Layer 9 of a small transformer language model trained on English Wikipedia (14 layers, counted from 0, width 128).
A neuron's activation on a vector x is GELU(weights . x + bias), where the dot is the dot product.

Input weights of the MLP neurons that the questions are about. A number n stands for n times 0.0045.
n44 (bias -0.031): 6 31 42 4 -10 -23 20 24 16 -14 12 11 3 7 -19 6 25 -6 37 -3 14 -2 -25 17 -2 49 13 -4 -15 -16 57 -5 -16 3 4 -64 -6 13 -7 4 -50 -11 -11 2 -12 -31 -8 -30 -29 11 55 -11 -26 -4 -12 -31 6 2 27 6 -12 10 6 5 3 -45 21 0 -13 -3 -26 -7 1 7 -4 -15 19 40 9 -19 19 -6 -14 -43 -7 8 -10 -33 -22 11 24 7 -14 -18 -1 6 59 8 -5 7 -4 -2 41 -11 34 -6 -19 -6 -12 -27 6 -10 -27 6 12 16 34 -23 -11 27 -10 -26 -10 -15 -37 -8 -6 -37
n59 (bias -0.041): 9 24 46 3 6 -15 7 -10 1 -15 -3 5 -7 -8 -20 -1 26 -20 -15 -20 10 20 -3 -1 -5 -27 -34 19 -15 1 -20 -5 29 3 17 64 -4 -29 -11 17 -2 22 -8 -6 16 -13 -75 -20 -17 22 -28 -14 28 63 -23 2 5 -3 8 7 -29 -5 57 26 25 -42 -7 -3 8 21 3 12 -4 7 19 -29 -25 12 10 -36 20 -22 16 -3 7 -40 -22 0 -24 -5 -17 -5 -27 8 -26 4 10 -23 0 39 15 -21 28 26 -21 -7 -4 -30 20 -11 -25 -23 -18 0 -2 10 -5 13 32 5 -17 8 9 -8 42 -3 24 -19
n83 (bias -0.134): -25 7 15 -18 -12 36 24 -3 -3 -9 -1 -8 -1 -25 27 -9 -47 -44 -9 -10 -28 42 14 -6 21 13 3 32 -26 28 55 17 9 35 1 19 87 23 -30 27 15 50 14 1 -16 16 -42 3 -21 -29 25 -28 51 43 1 16 61 63 37 -11 -12 -1 17 46 -15 -49 37 -51 -44 -24 2 17 -36 -21 -57 -49 -1 6 4 62 15 -19 -12 -8 -13 4 -31 13 6 -14 -21 2 8 -32 -15 -29 -7 -43 54 -7 4 -28 -57 7 -9 -26 -7 -15 22 20 -31 -16 -27 -11 79 10 -38 -14 -12 2 20 16 -23 13 25 10 46 4
n85 (bias -0.087): 1 29 11 -15 -5 6 11 17 75 -22 61 51 -16 47 10 -35 11 -28 7 18 -46 -4 7 1 2 -20 -30 -37 -8 35 34 -23 -19 24 16 30 33 -17 2 -20 8 -3 -9 2 -13 3 -13 -9 29 20 13 24 -4 -1 1 -31 -1 20 6 8 0 26 -57 12 13 -31 -17 -5 -1 8 8 -24 -25 -61 -3 -30 -9 -28 -15 -29 3 -22 -1 14 -38 -25 -18 -23 3 17 30 -35 -27 28 -5 5 -17 16 89 -49 33 11 -11 -26 4 -31 1 -18 -10 4 11 -13 41 7 0 -26 -43 -4 -28 -30 18 21 -11 5 -28 -13 24 -1
n113 (bias -0.054): -53 3 -20 19 19 4 -1 23 34 -25 -20 6 -31 -52 8 43 -25 -44 -11 -11 -35 13 -35 26 -24 37 -19 12 21 3 -18 52 19 -16 -59 7 10 -33 22 -12 7 3 17 10 7 10 -13 24 -10 -40 7 -18 -15 29 33 -4 4 27 15 -9 9 36 -7 32 30 12 22 25 -23 13 16 -19 12 -34 3 -11 11 -13 18 40 -4 1 -5 -14 -24 -40 -19 -4 24 23 30 -11 -35 0 -3 8 29 -43 4 38 25 -15 14 -17 -8 -18 25 -21 1 -6 -5 29 -7 -4 -15 13 -5 -23 -4 -1 32 -43 -18 -11 -52 -20 -16 3
n129 (bias -0.021): 3 0 23 -8 23 26 -21 1 -2 -9 8 -8 -42 14 38 16 -12 -6 -17 -15 34 -4 22 44 21 -15 40 -29 -12 -9 15 -25 -30 40 -9 -57 6 -15 -9 -13 4 9 -4 17 -14 -5 7 9 36 -12 8 12 -4 -6 -30 -19 18 -18 35 -49 -10 6 -40 16 -3 -8 -10 20 6 -9 -11 -32 11 27 -48 28 3 -10 1 -1 -57 -16 -8 -23 -15 -9 6 -7 47 6 2 28 20 -1 -23 8 -28 17 33 3 -5 -8 -11 -5 -20 16 27 -29 -37 40 12 12 -8 -31 30 22 -33 -32 -30 -24 21 13 -9 37 -15 -24 3 44
n131 (bias -0.107): -3 7 11 6 -42 -31 -10 -1 24 -43 -11 -12 -33 40 22 -44 -13 11 -8 -45 -29 49 12 18 -12 1 -8 6 14 29 -15 -14 3 15 37 -5 23 15 -24 32 12 19 -21 45 11 13 -41 51 53 -46 -1 19 -17 33 -9 -11 12 8 5 2 -14 -8 -22 35 12 38 21 4 -5 11 35 8 -8 42 -25 23 -23 2 19 -5 2 -43 -42 -6 -18 -12 1 -30 -42 6 -28 45 -4 25 -17 0 -22 0 50 12 21 -28 -13 -59 -16 26 -47 -17 -1 26 -34 -17 23 -5 -12 6 -7 -66 -58 -23 12 -20 -5 -16 52 44 -4 -8
n256 (bias -0.072): 27 29 8 -12 -2 -53 24 -32 -11 -3 11 31 -25 16 16 3 5 13 11 2 -17 -5 12 9 55 37 -10 0 -40 30 24 -48 -35 -11 40 -20 26 5 -20 -8 2 36 16 -19 1 -16 23 -46 14 -8 4 50 -8 -6 -13 -18 -17 46 5 1 -26 -8 6 8 58 -14 52 17 1 -17 39 4 -10 14 -55 -3 7 -4 -9 -19 -2 4 11 -31 -47 23 -11 -4 -14 49 28 -7 -23 0 20 25 -35 16 78 -19 18 -25 0 -6 2 -31 0 -16 -18 31 31 -13 8 -30 5 17 29 -17 10 -28 24 9 -2 -12 -40 -30 1 26
n264 (bias -0.117): -30 22 7 -46 -36 38 10 11 30 10 10 51 -16 4 24 17 21 -53 -18 -40 8 7 29 41 3 -22 1 -19 -30 14 11 44 -37 8 1 -21 18 -29 -11 5 23 17 -31 13 0 -3 -23 -23 4 57 37 -27 -26 61 0 -6 -5 69 38 25 -8 45 3 9 -7 19 35 22 -3 14 9 -23 -47 -19 -34 10 15 -33 27 32 -3 12 42 -36 -21 65 -19 -30 23 53 4 12 20 10 -28 -11 29 -42 46 31 24 -50 31 -75 14 -53 31 -16 -26 -13 -48 11 17 -89 58 5 14 -32 -30 -33 20 -3 -5 -28 -12 -22 -56 27
n268 (bias -0.062): -18 -5 -31 -21 9 4 -13 38 24 -8 18 34 -8 6 26 29 -23 11 -22 -19 29 5 -26 -1 -6 -5 6 18 -8 4 -9 6 20 6 -24 10 -7 4 5 -2 53 -35 9 27 -25 -6 -8 16 42 -1 3 -10 -34 27 12 -20 4 2 6 -55 33 43 -11 12 6 33 -18 0 -11 -23 -14 15 20 -38 13 21 -26 -4 -21 -15 36 -4 1 28 -33 28 -27 -8 1 36 44 10 -16 19 -8 11 -16 29 22 1 26 -30 -26 -32 -21 -7 6 -20 25 9 11 -44 -15 8 -5 -7 -25 -12 4 -12 -15 20 12 16 32 23 -10 -8
n307 (bias -0.049): 26 6 -29 -3 10 -20 -25 -25 2 -10 3 7 -18 17 12 50 -13 7 -17 13 34 16 41 18 2 -42 30 -38 30 3 27 51 -42 11 -13 -29 7 5 -74 -7 8 11 -2 2 20 -4 -20 3 46 0 -27 0 3 53 15 63 -32 37 -6 10 -7 18 -3 -38 16 45 69 -14 -34 3 -28 0 -42 -38 4 -56 -20 27 25 20 -30 -34 18 -13 -26 9 57 -19 26 31 29 11 -5 -34 28 -32 -32 12 -10 9 29 -27 -65 21 -43 0 20 8 -41 -37 51 -8 5 -1 26 1 -26 -12 32 -32 -17 37 -29 -17 -63 -8 7 -8
n316 (bias -0.045): -2 15 72 21 -12 8 -1 -4 -36 19 21 34 -39 -46 8 34 17 -24 10 36 40 -7 39 38 -28 -12 34 66 12 1 -18 -30 -14 29 -35 13 13 -30 24 6 1 34 4 -43 12 8 -37 -5 8 -14 -55 4 -8 -5 14 -27 3 43 28 -14 -13 -18 -9 14 21 17 28 11 8 -27 -23 -2 14 3 -13 -38 4 7 -37 -6 6 18 73 15 1 -29 -17 13 -13 -4 -6 -16 10 -25 -2 33 5 -8 -51 11 -21 -4 12 3 -26 -42 20 -22 29 12 4 -40 -35 26 13 1 -15 21 17 -13 -3 -4 9 -27 -29 -7 12 5
n349 (bias -0.028): -44 -4 -11 -21 3 15 -8 20 5 -2 -28 -12 -6 -5 5 25 1 -6 59 11 41 10 10 0 -30 -32 -44 15 -9 -18 -11 18 -19 -1 -13 -2 21 -22 7 -19 39 45 1 -6 -8 23 -3 -3 -13 4 4 36 -17 17 26 -9 8 11 3 -27 -5 11 -28 26 32 24 5 24 -31 3 1 -7 12 8 22 -14 -49 5 23 42 -3 22 -20 -11 -14 12 -6 4 24 17 5 5 15 -25 -18 10 14 22 -2 -14 -4 -9 -25 8 -31 34 -8 18 -47 -68 -24 3 -1 -9 6 31 26 -28 -22 -14 -11 7 -30 5 -5 -18 39 -23
n350 (bias -0.103): -25 7 7 22 14 11 -12 40 -5 -54 6 -20 -34 -56 31 -30 -18 39 -17 23 -15 43 2 -8 4 -7 23 16 -4 -2 48 -41 -6 65 -12 15 39 -4 -14 38 26 37 -56 -28 52 61 -7 8 -16 -23 19 -29 -23 19 -71 -13 -14 39 -33 19 -11 21 -38 -37 32 29 -3 23 6 -41 -26 -13 -23 4 -27 -21 -12 27 22 50 -12 37 37 20 -71 -21 -13 1 11 28 -21 77 10 55 -1 35 -20 8 -19 31 -12 -8 15 9 9 -41 18 -24 -22 -20 -2 -46 -16 -21 -35 27 36 6 -26 38 -24 -31 -1 17 -13 -5 -25 8
n358 (bias -0.068): -26 21 -20 5 53 30 -27 3 -35 -2 11 -38 -2 28 28 -18 -38 22 48 12 11 10 17 39 2 8 -5 -11 -69 24 -21 1 -6 38 -22 -2 37 33 -24 22 -32 4 -67 25 1 -18 -6 -30 -34 7 -45 73 31 25 -52 -19 28 51 -26 -3 -8 -16 -31 -24 10 -41 47 8 33 -88 9 21 -9 22 -35 32 -3 61 55 -10 12 -33 46 -23 -20 -10 3 -34 -61 38 -8 64 -35 12 31 -17 -9 9 43 25 94 30 -38 -26 -11 53 30 -24 -44 1 -16 -57 4 -6 -27 50 14 -15 39 -30 -11 3 -15 -19 -55 -7 -28 -3
n402 (bias -0.065): 45 -1 -18 21 -2 -42 21 8 17 32 1 40 -40 26 6 21 0 10 42 -16 15 -15 -26 42 0 -44 -17 8 -40 9 -7 15 -44 -5 -2 -36 41 30 2 -14 -16 44 13 42 23 8 -8 35 -8 11 -28 -34 15 -3 -14 -14 7 -22 20 14 10 18 -13 26 22 8 -37 -21 24 -38 1 28 -30 -8 -33 -6 -3 -6 3 1 1 -30 26 11 -43 -36 -2 4 -8 25 -3 19 10 20 -14 21 -4 -45 3 -9 -2 -17 12 -16 -31 -36 -32 -18 -4 20 -20 10 -29 -58 15 -15 -6 -37 -1 -8 -5 3 -18 22 -2 -7 1 -1
n410 (bias -0.057): -40 2 -31 -7 -16 3 2 -7 -8 -7 37 -7 -32 11 8 -45 -21 30 6 -1 28 3 31 9 60 -11 -27 -37 61 30 13 12 43 32 -1 -2 -6 21 -14 39 16 -6 -36 18 23 16 -3 10 7 -53 22 4 -22 -11 27 -9 14 14 -32 -11 11 37 -29 18 40 34 10 -39 -32 -10 16 -28 -23 15 -44 11 -10 11 23 15 -10 -35 19 12 -26 14 19 -48 38 22 5 15 -5 -36 6 -1 41 -27 58 -28 10 -33 -46 -17 -10 17 -21 -44 5 -6 10 -18 10 16 67 2 -58 -10 -40 -56 16 -7 -47 -15 -16 6 -14 25
n445 (bias -0.012): 26 4 -21 -20 5 -12 30 14 -5 28 17 -1 1 29 17 -52 3 10 25 4 35 25 -21 -2 9 -15 -13 34 -3 12 18 -20 -3 43 -15 -12 17 7 -37 -25 -10 -5 43 6 28 -27 -27 8 5 1 -13 -15 -9 24 -16 -15 25 -31 -39 19 -34 -32 16 -10 -1 2 -9 7 -18 17 -9 -39 -17 4 1 -19 25 -10 9 24 -24 31 -22 8 14 10 26 -65 3 63 40 -4 -26 -33 17 29 -28 -8 5 14 12 8 -27 1 2 5 -4 -10 22 -22 -12 -43 -9 -10 6 -6 -16 -23 17 15 -33 12 25 28 8 8 18 -16

Each question shows a token from some text and the vector x that enters the MLP there. A number n stands for n times 0.057.

" Ex": -4 -23 -18 -9 6 -28 5 -10 14 -5 -23 3 -2 10 -22 -15 -11 2 -7 -6 -9 -6 19 -13 26 -6 11 -18 13 -5 14 -12 20 -6 14 14 15 -7 14 -1 -29 -3 6 -4 -1 -20 -2 -6 -2 -15 2 8 4 -8 -8 37 -4 -9 5 17 3 -2 8 9 -4 -21 9 -7 5 28 -29 48 17 -33 12 -7 9 -7 -20 9 0 -17 2 -32 30 10 -18 20 -2 -7 12 -3 -4 -7 5 11 -4 21 -3 -15 -64 -16 -8 23 9 -4 7 16 10 -11 -8 1 -9 4 17 -17 -9 26 16 -4 23 -6 15 -9 4 -3 13 8
Which two neurons fire most, strongest first? n83, n59

",": 8 9 -17 -7 1 -16 -12 -13 -8 -5 3 -19 1 1 8 1 -8 9 3 -6 -19 -9 5 0 0 11 5 10 2 5 -28 5 8 -8 -2 -26 -2 2 41 -6 5 -10 -2 -5 -13 13 -12 6 6 3 -5 -15 -14 -12 7 -5 2 5 -29 -10 9 4 -17 -6 -13 3 -3 16 27 10 -11 6 7 18 -17 -9 -8 -3 -18 -4 -3 27 12 7 2 14 -25 25 4 -7 2 4 12 -7 -18 4 -8 11 24 2 -34 -11 3 -14 -1 -4 -5 48 -19 14 6 13 -24 -3 16 11 3 -7 -7 2 2 -4 15 -19 25 13 -5 0
Which of these neurons fires most? n268

" E": -1 -7 12 -13 18 19 1 -6 22 11 -7 12 6 12 16 -6 23 0 -4 -8 -11 -20 4 -2 -16 0 7 -24 -7 -12 -1 26 8 -13 14 2 5 -7 -2 -8 -25 3 21 -11 21 -8 13 23 4 9 -8 -3 3 2 4 -5 -11 -24 -21 -7 6 0 9 3 -1 0 -43 3 33 -4 3 27 17 17 5 3 -2 -13 -29 -14 -6 21 1 -1 19 -17 -13 -25 3 8 1 6 22 -4 5 -19 -21 -1 -15 -8 -68 -3 2 6 -40 9 -1 23 -19 -8 0 17 1 -6 5 -13 31 7 3 -12 8 1 14 9 -8 -6 4 22
Which of these neurons fires most? n402

" (": 4 -9 -17 -7 -1 -18 9 11 8 21 16 -16 13 1 -8 -6 16 -18 13 8 10 5 -3 -26 19 11 -13 -2 0 4 -14 -5 24 -1 14 20 -3 -9 20 -13 -6 -5 9 -8 5 1 10 -7 -3 -3 -3 -5 7 -16 0 4 -7 -32 -11 13 10 -2 -7 -5 -15 1 -1 11 21 -2 5 -14 -6 11 -19 5 9 -7 2 -12 -7 6 -21 -5 16 -3 -9 -47 1 4 -15 -33 32 -7 4 9 -13 -3 6 8 -27 -2 10 -9 -8 -6 3 40 -21 3 -22 -4 -11 4 -3 -14 1 11 4 -24 8 6 21 -3 12 -5 9 20
Which of these neurons fires most? n445

" in": -5 7 -3 16 -5 6 7 -2 -9 -4 -23 -27 -13 2 11 -6 -22 7 6 1 2 -16 0 2 -8 1 -8 -18 -5 6 -7 16 10 -7 -1 19 17 -3 12 -30 0 -19 11 -6 -20 -20 -20 6 0 0 1 3 -24 -8 5 -4 4 -7 12 10 11 15 -6 5 -16 3 -4 9 5 -19 -13 -21 7 -8 -1 10 4 3 -29 0 -14 14 3 22 -3 0 2 3 6 -7 -23 -18 21 0 -9 17 25 -14 -4 7 -23 -7 -9 2 -19 -15 19 50 -4 14 14 11 -6 9 14 -11 -18 2 5 19 10 -26 18 -6 2 7 -2 8
Which of these neurons fires most? n113

" em": 8 19 -4 5 9 8 14 -8 21 0 -3 -25 10 10 -12 0 -15 8 8 10 9 2 7 -15 0 -9 26 -17 -4 -5 -4 -7 3 -39 1 13 12 -5 -9 -4 -24 11 1 -34 -17 -32 15 4 8 14 7 -14 -12 6 -15 3 -26 -8 -15 -21 2 4 -7 -17 -32 12 17 24 24 4 -6 -8 -7 18 -8 5 19 -25 -18 -26 -19 -11 19 14 -15 8 10 5 4 19 27 -13 14 0 8 6 -24 10 -30 7 -47 3 -13 15 0 -13 17 18 1 11 5 -4 -20 7 5 13 4 25 3 5 12 1 18 -27 -16 3 1 11
The three highest activations, in order: n307, n316, n256

" U": 20 -26 2 18 15 -17 8 1 13 10 -14 9 -8 19 17 1 5 -7 -3 -4 21 -30 -7 -12 -3 -3 -2 -7 -11 -5 -30 -11 9 14 -12 -18 13 -9 0 5 -11 -3 4 8 33 11 -13 23 21 3 1 -8 5 -11 -7 19 16 -12 -27 -3 2 2 17 -3 -24 -4 -14 -5 22 -16 -17 -15 13 7 -21 1 21 -8 -15 -17 -7 8 -8 1 26 -10 -16 7 8 12 0 21 32 -5 -8 5 -6 10 -8 -3 -65 -5 5 10 7 -7 -8 27 -12 4 -18 -12 3 -2 -11 -9 -2 9 20 -11 8 1 16 3 1 13 -8 18
Which of these neurons fires most? n402

" as": -8 -10 -11 -1 14 -5 12 8 -11 5 23 7 -2 3 -12 -15 52 -5 24 -6 19 -2 6 -12 4 -16 -4 -15 3 -1 11 -7 1 -14 9 -6 -30 -7 9 -5 -22 -3 9 -3 24 -3 0 -5 -6 -16 -15 -6 -23 -36 -5 -3 -2 -8 -26 1 16 -7 5 -2 7 -2 -12 13 9 -1 -10 13 -3 -7 -5 21 -1 9 -6 3 -13 3 -14 4 22 -2 2 -19 18 -15 0 -21 43 -15 -16 12 0 20 6 -2 -25 9 -25 8 4 -13 1 40 -12 19 -7 -6 -13 5 -4 -3 6 -9 5 12 16 -11 18 -22 8 -5 17 -1
Which of these neurons fires most? n445

" and": -11 -12 -23 -2 3 -3 13 -17 6 3 -4 9 24 2 2 -5 1 22 -16 -14 -25 -1 6 -2 4 8 -3 -9 21 0 -1 5 10 -14 -11 -13 -12 -3 29 -9 -2 -7 -8 5 4 5 9 -4 -8 4 14 1 -40 -17 1 -11 -10 0 -21 -4 2 15 5 -9 -20 -2 3 -13 2 11 7 22 15 -12 -13 -8 4 -4 3 7 3 11 8 10 17 21 -5 16 6 6 -1 5 24 5 -7 1 8 28 5 -2 -50 -16 -4 0 -25 3 8 40 -11 11 -6 -1 -6 -1 15 9 -16 -6 19 2 -28 -11 16 -15 2 -15 -2 -3
The most active neuron and its activation: n268, at about 0.31

" Emma": -15 -11 14 8 16 5 10 -21 11 19 22 6 4 -5 -7 -6 -3 8 -16 -6 3 -3 -10 -8 -16 -17 -1 6 -11 1 -3 -10 4 -15 19 30 -18 -12 10 7 1 17 -14 10 -11 -21 0 20 13 14 10 15 -9 -34 2 -2 14 -1 6 -31 19 12 -8 6 8 31 -40 8 17 -14 -3 14 36 -5 -5 22 -4 -8 -21 -5 4 -4 -30 15 16 4 -43 -9 -3 -6 -9 10 6 -16 -29 -13 9 18 -8 -19 -47 -8 -18 -2 -8 -6 -16 18 0 -1 2 10 -16 -3 4 5 20 14 23 -13 5 3 18 7 -2 14 -10 20
Which of these neurons fires most? n268

" graduated": -13 4 -16 11 -6 24 -1 -10 3 21 6 -10 -8 14 9 13 -5 10 2 10 -7 -35 10 -14 11 -22 -11 -27 -9 -4 0 8 4 -12 7 12 -30 -6 15 12 -6 2 18 -25 -10 -30 17 13 11 -5 4 3 -6 -10 -6 -22 -17 7 1 -22 12 -3 -46 18 -15 -10 4 23 15 -24 9 44 14 12 4 10 2 -12 -10 -5 2 -23 -9 8 13 15 -1 7 -1 6 -21 -9 20 2 -30 11 3 0 -34 2 -21 21 9 0 1 -10 -7 33 -6 -8 1 -15 6 -7 11 -2 22 -2 9 13 -14 -5 20 -13 -4 -5 17 2
The most active neuron and its activation: n349, at about 0.4